Layer 8 of a small transformer language model trained on English Wikipedia (16 layers, counted from 0, width 64).
A neuron adds its activation times its output weights to the MLP's output. To switch it off is to set its activation to zero at one token and run the rest of the model.

Output weights of the MLP neurons that the questions are about. A number n stands for n times 0.0073.
n18: 14 -20 -55 -15 37 -4 7 -17 24 27 6 27 -8 6 -50 -6 -13 -31 -42 -36 21 20 34 15 51 -24 -18 43 -24 31 21 9 -47 18 -47 32 28 18 4 -10 -22 -72 16 27 20 52 48 7 -24 -1 -26 -28 23 -27 42 -29 3 -41 30 -5 2 -38 27 -21
n21: 26 -40 -37 -13 -25 12 -16 19 -7 12 -31 -39 1 -18 -9 5 0 38 -5 13 -59 37 -56 10 -24 -43 -25 -31 19 14 -11 20 24 -22 7 -17 -28 1 -29 2 49 49 35 -11 19 28 11 15 26 10 16 14 18 28 25 24 -24 -19 60 -35 -50 -5 39 -18
n22: 16 -5 24 -26 -42 -5 -10 48 -39 63 17 -33 -13 -16 -15 -61 9 57 13 8 -23 70 -54 -4 25 2 49 -14 13 12 45 -40 6 25 2 11 -13 16 -26 -30 11 -1 -23 -17 -22 5 -14 31 -13 12 28 9 40 59 -4 20 -24 -34 5 -26 -61 14 -5 -37
n48: -39 -49 -30 2 -18 -16 16 46 41 25 -26 -21 30 9 -7 30 26 -47 27 -40 28 27 24 -1 -30 20 37 6 -49 -27 63 2 2 -22 5 14 15 31 -57 -12 27 -18 11 -6 5 14 8 -20 0 6 -33 15 2 -31 -16 13 -1 -4 -19 -16 -5 -44 -2 -3
n63: 36 16 -9 -8 46 -16 4 16 -15 -11 23 -34 7 -19 -53 1 -50 43 14 -25 21 11 -7 30 19 14 -3 34 -40 19 17 -15 -64 -14 7 10 -8 -14 -3 -19 -18 -21 -30 61 28 19 -2 -20 -49 7 -21 -26 59 18 21 28 -33 24 -15 12 -10 -17 -5 7
n104: 36 17 3 -51 -14 11 0 11 14 13 12 -43 32 16 -58 -47 4 -4 -3 28 9 -19 44 29 -5 13 43 -5 -6 9 5 -20 2 2 -7 4 -12 8 27 -40 47 -13 4 10 -59 18 -34 49 -2 11 -1 -11 0 12 26 14 -2 -16 -3 -28 28 -59 -87 -20
n109: -14 -45 0 24 24 -47 28 -4 -16 -22 -5 -23 14 2 -15 10 -42 9 -4 -29 -10 -9 -9 36 -29 13 46 -41 -29 -36 -36 -31 -47 -40 7 -17 -6 -10 -2 36 14 8 33 8 -45 -29 -26 10 -39 38 -83 -25 3 -34 5 24 -23 -44 -26 -90 21 -48 12 -15
n115: -43 -42 -18 79 -36 28 -71 -25 9 -38 10 35 -17 45 -40 14 12 12 -9 -56 17 -39 22 65 -7 59 -29 -43 2 -11 27 -45 45 -25 -28 57 -1 -14 2 -6 39 50 23 -6 7 -21 -9 -7 20 -51 -9 -1 -26 19 -11 -7 -3 -39 63 -32 7 -1 -56 47
n116: 18 -87 -2 -44 24 6 -17 -31 -31 8 10 2 -2 -12 11 24 -1 -18 32 -18 41 13 -29 25 -21 -33 17 7 30 -23 -58 13 8 19 7 -2 -21 -45 56 -32 21 0 44 1 -15 -22 17 -11 14 36 -7 1 -2 29 -21 27 -11 -43 -12 -31 25 4 -7 -11
n117: -13 30 -27 17 -37 -25 30 20 68 62 23 -14 -28 1 -6 0 11 0 20 57 14 39 -32 -14 -1 -1 -29 17 7 6 -6 6 -9 -17 2 27 -18 12 27 -36 47 -3 -28 -27 -18 8 -26 17 30 -9 45 51 -40 -23 -3 -54 81 -37 9 33 51 -9 -8 6
n125: -30 -17 -68 18 -19 -35 12 14 -9 -66 -19 -29 4 13 5 -5 -33 -5 -10 -3 10 -16 -31 0 29 6 -26 -3 40 15 29 -7 -35 18 -31 -14 -5 31 -7 26 6 -13 -31 -39 -27 74 3 -39 18 51 -46 -10 22 5 18 16 15 28 -19 -24 45 14 -44 -46
n137: 18 -17 -10 -20 56 16 -19 13 -36 5 40 42 30 -30 -35 -5 -28 53 1 3 27 3 -36 46 5 -21 -11 33 -21 -27 2 -21 17 67 -40 34 6 9 17 -24 31 30 -3 0 26 18 26 10 -17 23 38 30 -52 55 1 -30 -35 -39 -41 4 45 55 3 -24
n147: 16 3 0 2 5 7 -21 25 -10 8 -7 -15 34 31 -15 -21 -55 -24 48 -13 -28 35 0 -70 7 -58 3 7 -55 16 -41 -18 -27 -28 -1 23 -21 41 -10 28 -26 -28 -29 58 -28 28 -3 1 45 2 27 38 -7 11 23 -18 22 31 -5 -36 -20 42 -11 -17
n154: -42 28 62 13 9 13 -44 -6 -4 -4 -9 3 50 42 16 -13 -11 -2 22 53 -3 42 78 -35 8 -8 18 1 -40 6 -2 -2 23 44 59 -45 -44 -12 0 16 20 -28 -7 -21 -57 12 17 2 6 20 55 22 46 56 -17 37 29 30 -2 -9 50 5 16 -13
n158: -33 22 -22 20 11 -7 -25 -43 -24 30 16 29 -5 -24 4 -2 22 7 44 -13 -14 17 -3 -33 -39 -7 68 -21 10 8 44 11 -42 27 -4 3 -35 1 -19 4 34 31 -35 -6 33 -14 9 31 12 -9 8 17 73 21 -34 -8 2 -13 94 -31 -16 -39 1 -5
n159: -66 -4 -22 6 17 -6 29 28 44 -14 13 -19 1 -42 5 30 30 29 41 15 40 21 -1 1 12 5 -33 -22 -55 -3 -29 -13 -47 -23 -16 33 7 -24 39 16 2 2 17 44 28 11 3 19 1 -12 33 -49 25 -34 -70 16 52 -2 -41 -18 -8 -45 -11 20

Each question names a token from some text and the token that comes next. It shows the activations a of the neurons there, in the order above. A number n stands for n times 0.055.

Then comes g, the gradient of the next token's log-probability with respect to the MLP's output, scaled to length 1. A neuron's effect is roughly proportional to its activation times (output weights . g). A number n stands for n times 0.0054.

"e", then ":"
a: -4 -5 -2 0 0 -7 0 5 8 1 -38 4 -28 2 8 13
g: 14 42 11 -49 -5 17 -1 3 -21 23 33 8 -34 50 -11 -14 27 -19 -22 -5 -11 10 -3 6 44 -16 -3 -1 9 -6 13 -3 24 -13 19 30 -15 -2 18 16 60 -43 -9 -30 -2 4 -11 -44 -10 -34 29 0 -38 21 14 -8 2 2 22 24 -13 42 -25 5
Which neuron, switched off, lowers the next token's probability most? n125

" co", then "ol"
a: -1 3 -6 13 3 4 6 -2 8 -11 -4 1 -1 2 1 -2
g: 32 -38 17 12 -3 -4 8 -53 -7 -14 -51 -4 -5 -11 25 -3 30 -14 29 -3 -43 -4 24 -15 -21 25 19 -16 -21 29 14 -15 12 -6 -21 30 -5 -28 12 -24 -16 -26 -21 -14 -22 -1 -1 32 7 -38 -17 -37 2 16 27 40 -28 -21 -12 4 -8 23 2 55
Which two neurons, each switched off alone, lower its probability most, in order? n117, n125

"al", then " "
a: 7 19 4 1 7 2 -4 15 -8 5 -4 2 1 -2 16 -22
g: -25 -12 30 27 -26 6 -46 3 10 -1 -23 -16 -25 19 6 -6 48 -37 41 32 -26 -26 0 39 -14 -13 12 14 10 10 15 5 -36 8 30 21 -24 -30 -36 -5 10 17 4 1 12 9 3 -7 -46 -11 13 -7 -18 59 -30 3 33 -2 -10 11 3 8 26 36
Which two neurons, each switched off alone, lower its probability most, in order? n115, n158

" only", then " one"
a: 44 3 12 8 40 4 9 -5 2 -2 3 -1 0 -2 -2 7
g: 29 0 6 -21 -33 7 -12 26 -8 -34 -25 25 26 -18 55 -20 8 25 21 2 11 -18 -32 15 15 5 -8 -17 -6 -7 -21 32 -16 -12 9 -16 -4 5 -15 57 4 -3 43 32 16 -9 7 -2 72 -1 3 -20 11 -10 18 40 -45 3 -2 -28 -10 -13 -23 -14
Which neuron, switched off, raises the next token's probability most? n18

",", then " 18"
a: -12 -17 -1 2 -5 0 3 -5 -7 0 0 0 0 1 -1 7
g: -6 -14 16 -47 -43 8 17 -39 5 -7 -15 41 25 -18 -5 12 -7 -35 8 -41 10 -56 -3 6 -4 13 20 -32 -26 -3 -24 -44 -2 -14 9 -20 -4 -34 6 12 -15 -35 14 -1 1 34 -33 -14 17 -36 39 -8 -2 -12 -7 -18 12 -18 -38 -21 -4 -9 -31 23
Which two neurons, each switched off alone, lower its probability most, in order? n21, n159

" after", then " its"
a: 7 0 11 -3 -5 0 1 5 0 4 0 -1 -25 -1 1 2
g: -19 35 2 5 14 -10 -12 23 25 22 21 47 -35 -8 26 -7 -5 15 -22 21 10 2 33 -11 -28 -7 1 6 37 19 -6 6 5 -25 10 -17 8 34 -5 -41 48 8 13 -2 8 7 17 -9 -9 34 17 -27 -20 -24 -27 37 19 -1 -41 1 -1 -50 -57 27
Which neuron, switched off, lowers the next token's probability most? n147

"it", then " co"
a: 2 6 8 -7 -1 2 -5 1 -2 6 -2 3 -2 7 2 -1
g: -21 -26 32 -11 -15 31 -1 18 -24 39 -27 11 -11 4 -31 -5 19 13 34 27 -16 -6 8 8 -32 22 33 37 -7 35 18 -21 11 22 7 -20 -17 -37 0 6 34 17 14 19 -22 27 -17 43 12 -11 -10 40 33 22 -30 11 -2 -42 -25 3 -18 -6 32 -33
Which neuron, switched off, lowers the next token's probability most? n22

"el", then "t"
a: 1 7 6 -4 5 -57 2 -1 0 -30 4 -18 4 5 0 6
g: 34 -13 -33 18 33 -26 -20 0 -3 11 -15 9 -44 -33 -10 23 30 -21 18 -32 6 22 31 2 3 -40 -6 -17 12 -3 -23 -6 -43 -15 0 2 32 -14 3 25 -56 -15 51 -25 40 -9 14 7 -20 -5 -1 5 -1 -14 -9 26 48 40 3 -4 5 14 -22 10
Which neuron, switched off, lowers the next token's probability most? n104

"n", then "ce"
a: 3 -3 1 -7 6 -3 -4 -48 -6 0 0 1 -4 -61 18 0
g: 45 -15 1 -16 8 2 -19 -33 23 24 -7 13 31 25 13 -10 73 -17 36 -20 25 -16 -22 -10 16 32 23 -5 15 -11 6 6 18 30 13 12 1 3 3 -29 25 -8 -1 34 -46 -32 -19 -19 17 36 -11 -21 30 -19 26 -21 -33 25 9 20 20 1 18 -24
Which two neurons, each switched off alone, lower its probability most, in order? n115, n158

" Ch", then "ine"
a: -2 1 1 6 -1 -2 -23 -5 3 -17 1 1 -3 3 -1 7
g: -37 -26 18 0 -18 7 8 35 -6 26 -25 -35 -42 0 -11 -18 -19 23 0 -17 -8 30 -32 1 27 -4 19 32 22 21 44 -10 -18 -10 -28 -4 1 10 -2 14 2 19 60 -18 -25 7 2 12 3 5 24 22 -12 -79 -15 16 1 -19 35 -2 19 -16 -16 -15
Which neuron, switched off, lowers the next token's probability most? n48

"row", then "n"
a: 0 -1 -3 -6 -1 0 5 11 0 -5 5 2 -9 -11 -3 1
g: -3 -12 25 32 55 -47 -21 -3 38 -8 -11 1 -26 -23 9 26 -24 -1 -16 46 5 24 -26 17 -33 8 29 6 -14 7 5 0 -1 -12 -37 -8 -2 -27 0 45 10 25 54 -10 10 5 32 -3 -6 0 -1 -29 -20 -33 0 -23 34 31 -31 -9 -14 -25 -6 -11
Which neuron, switched off, raises the next token's probability most? n115

"ri", then "s"
a: -5 6 -1 -1 0 0 2 -71 -3 1 2 3 0 21 49 -5
g: 15 5 23 -3 25 -21 -27 -10 -55 -25 23 9 64 -22 23 18 -6 -1 -2 -1 -8 -10 7 -20 -1 25 -5 -16 -68 0 21 -1 -26 4 11 48 -56 -19 -5 -7 5 -27 -31 -19 -15 12 14 18 24 -23 12 14 -13 -10 -43 -24 18 0 -11 -15 -6 15 14 -19
Which two neurons, each switched off alone, lower its probability most, in order? n158, n154

" trans", then "fer"
a: 0 6 0 0 -1 2 6 -1 -8 -3 -1 3 1 7 -7 0
g: 0 40 -1 3 5 8 -4 -20 -57 25 6 49 0 -39 -10 -25 -11 14 23 3 6 -3 54 10 -5 16 19 -19 -22 17 18 -14 -22 6 30 -30 -45 13 -6 -33 -23 15 -9 22 12 -30 -25 5 -28 -22 9 -1 40 5 -29 -33 26 4 -49 -15 -17 8 -13 6
Which neuron, switched off, lowers the next token's probability most? n154

"ad", then "ian"
a: 29 1 2 3 -1 -1 -11 2 14 0 2 9 0 1 2 2
g: -20 -49 4 -10 26 29 7 -7 37 33 9 3 7 -2 17 -6 -15 19 2 44 48 37 -6 19 -1 21 39 -28 -1 -7 16 -22 37 -9 25 -46 -36 7 16 -3 56 -28 -14 -7 10 14 0 9 18 -18 5 -15 30 15 10 -13 -27 -13 17 -9 8 -28 34 -25
Which neuron, switched off, raises the next token's probability most? n109

" has", then " an"
a: 1 -6 1 -1 -15 0 7 -2 0 77 1 12 -4 0 -3 0
g: 36 12 21 -12 -3 -13 5 -12 -30 -19 27 35 -38 -2 12 -10 6 32 29 55 8 -12 -17 29 -3 6 9 27 -4 1 -9 58 -5 -24 -12 -3 -19 -23 37 4 19 13 3 -6 10 17 35 23 14 -29 -4 -1 -19 -34 13 6 -2 31 3 -31 29 -68 19 -9
Which neuron, switched off, lowers the next token's probability most? n117

"er", then " for"
a: -2 0 8 -6 8 -9 -2 -4 -1 -9 1 5 0 3 0 3
g: -4 -18 -27 24 -44 5 14 16 -2 24 -21 3 -28 23 -19 8 -8 -8 -13 50 26 20 -6 5 -3 14 -23 52 30 -3 -8 -15 -24 11 -15 1 -44 -7 11 14 -6 8 12 5 -3 0 -31 27 0 35 7 35 36 -27 35 -22 -25 -48 59 -7 8 -26 18 0
Which neuron, switched off, raises the next token's probability most? n117

"ow", then " ma"
a: -5 1 4 -3 -26 -1 -88 11 7 -11 -6 7 -66 -3 -3 6
g: 7 27 13 -8 8 17 16 36 3 -20 -3 -8 4 38 15 45 8 2 -22 6 -25 0 -14 9 -42 -18 -2 38 18 1 28 -25 14 12 4 -33 8 76 5 15 5 -11 8 10 3 -5 -18 -19 -17 3 6 42 -7 49 27 9 -24 -16 45 4 -16 20 38 -38
Which neuron, switched off, lowers the next token's probability most? n109

" mo", then "der"
a: 3 -4 -5 2 1 1 0 4 -9 -9 -5 -1 -3 6 -3 2
g: -25 -19 -27 -2 38 -21 -10 56 -27 -22 28 16 25 -37 3 35 -23 -5 18 -14 16 -2 -25 9 4 1 16 -8 -6 19 7 -21 70 -19 -5 3 22 -18 0 -29 41 34 3 -11 13 16 -6 13 30 45 -22 0 -43 -27 0 7 5 35 -11 -21 5 -16 6 -7
Which neuron, switched off, raises the next token's probability most? n116

"all", then " Har"
a: -1 -3 11 2 5 -8 2 -3 3 3 0 4 0 2 1 1
g: 10 0 10 -26 -36 -23 -28 25 -27 14 1 -2 33 -8 -15 -8 -10 37 13 -1 9 -14 28 -9 -46 0 20 -25 7 -14 -12 -17 -14 28 -15 0 14 -2 25 -17 53 48 17 8 -3 3 -21 42 -9 -38 15 3 14 39 -6 -37 17 -29 -22 6 22 44 -50 -6
Which neuron, switched off, lowers the next token's probability most? n22

" Ho", then "w"
a: -3 3 1 -1 -3 1 4 -2 -24 -3 -3 0 -7 9 6 1
g: -41 -9 -24 -19 -17 -17 2 -12 -3 5 -3 3 -35 -31 3 -5 -21 -17 -11 6 -20 -21 7 0 17 -20 -19 -13 -23 -9 -47 11 -52 4 -3 -2 13 8 -3 46 -6 1 19 -30 -17 18 -5 10 34 -9 40 -56 -55 4 3 21 -2 13 -5 36 -65 -5 -19 5
Which neuron, switched off, lowers the next token's probability most? n116

"ti", then "ha"
a: 1 5 -6 3 1 -2 6 0 0 7 2 3 5 -4 0 11
g: 44 12 -23 23 -45 -25 31 -8 -1 -27 -26 27 20 5 -26 24 -1 9 -16 -43 4 -35 -6 -18 -12 -16 28 33 -16 -13 -31 28 7 -2 8 34 11 6 -5 -24 56 -4 27 -18 34 0 2 -10 36 -37 9 4 -23 10 -1 -33 16 7 -4 32 43 -7 5 15
Which neuron, switched off, raises the next token's probability most? n159

" Henry", then " Mo"
a: 0 2 3 -1 48 -6 -1 0 -6 -20 0 -2 3 4 2 4
g: 2 9 -2 -48 -22 -21 -8 50 -50 29 -22 9 -8 4 -17 21 -8 23 -13 -2 -9 -29 9 7 -1 5 35 75 21 -25 15 8 -14 18 20 -15 23 -3 34 -7 -3 28 -55 -8 -19 15 -20 2 -10 -46 14 1 12 27 -31 -22 9 -1 6 30 -5 3 -6 1
Which neuron, switched off, lowers the next token's probability most? n63

" he", then " is"
a: -2 -17 1 -2 -16 35 3 4 -6 9 -3 -24 -14 18 -2 -1
g: -5 -48 11 27 11 11 -21 38 16 -46 -4 -17 -22 2 12 -19 18 29 14 49 11 -28 -24 43 2 49 -17 42 29 2 21 15 1 -1 22 41 -36 13 -11 -20 22 4 28 -15 6 5 2 0 26 -21 16 17 -28 0 6 -26 5 10 -12 15 35 -9 38 10
Which two neurons, each switched off alone, lower its probability most, in order? n147, n117

" w", then "all"
a: -3 7 3 1 -1 -2 -18 -1 0 -31 -5 2 10 -11 1 1
g: 49 21 -5 -14 -22 37 -11 -51 -48 -26 -33 -18 -5 7 30 4 14 4 -14 -25 -2 -36 -38 28 1 -2 -1 -32 36 -9 1 -27 23 -24 -32 8 -1 -14 -13 39 3 21 18 -14 -2 3 -8 5 3 -24 0 -40 4 -17 -16 -13 -33 28 36 -21 6 12 -12 39
Which neuron, switched off, lowers the next token's probability most? n117

"er", then " 8"
a: -1 -41 1 -4 -1 2 2 2 4 -9 0 2 -3 1 25 8
g: 21 9 15 17 -37 -14 -34 6 16 5 38 2 41 1 51 29 -5 -47 13 -30 -1 -31 -12 -10 0 0 7 11 -22 19 -14 8 -5 -15 36 -11 20 15 -2 43 -3 -8 39 17 21 10 18 -36 27 -12 6 1 -11 -11 -21 30 -51 21 -28 -24 -8 -40 -28 15
Which neuron, switched off, raises the next token's probability most? n158

"fin", then "d"
a: 1 2 -1 0 0 -20 1 -1 7 -10 -1 0 -1 -5 -7 1
g: -9 -3 26 -1 10 -4 -17 -33 -10 -7 -9 39 -50 13 -47 -33 11 2 -18 -32 11 -8 51 24 6 -17 0 -25 -20 -16 22 -23 11 -8 35 17 -8 -41 37 -46 -30 13 0 -1 -13 -12 -53 5 40 -13 1 6 16 14 8 6 -16 -33 -5 0 8 -11 -42 3
Which neuron, switched off, raises the next token's probability most? n104

",", then " Z"
a: -4 -8 2 0 -30 -1 7 0 -8 -1 -1 1 -11 -1 -4 -2
g: -21 -20 -7 27 20 -29 8 -6 -4 6 -25 -31 -16 33 -33 -34 -10 33 -19 -2 -25 -15 27 0 25 -30 -33 30 -2 26 -27 -10 -32 -22 -13 -5 -10 -26 17 -23 16 -59 8 -20 -29 -16 3 2 -22 -21 -16 -9 -52 -33 14 27 6 19 35 -20 -3 30 -10 -19
Which neuron, switched off, lowers the next token's probability most? n109

"bu", then "il"
a: 1 0 8 -12 -4 5 16 -6 3 -1 2 -1 44 2 -9 3
g: -5 -2 9 1 -9 18 17 -14 -17 35 -22 -39 -11 18 8 -32 -5 8 -23 -45 -34 -14 10 34 -21 -66 -14 32 21 -6 -10 25 15 40 -12 -23 -29 -14 -20 -47 17 -40 20 5 -15 -9 -13 30 -28 6 23 6 1 26 10 29 -4 -30 -30 -2 -3 19 1 29
Which neuron, switched off, lowers the next token's probability most? n22

"88", then " ("
a: -22 -1 -3 1 1 -1 -3 1 9 8 -7 2 -11 2 0 -2
g: 3 35 17 2 7 -31 -5 32 -37 7 -1 -60 23 -5 -12 1 3 15 -18 27 -26 6 -16 45 -27 7 -14 -5 23 -27 -23 -10 33 18 4 10 -19 -13 -57 10 -14 -15 -53 5 3 -23 -29 9 22 -8 29 6 -25 -19 0 -9 42 27 32 -16 7 28 -19 19
Which two neurons, each switched off alone, lower its probability most, in order? n18, n117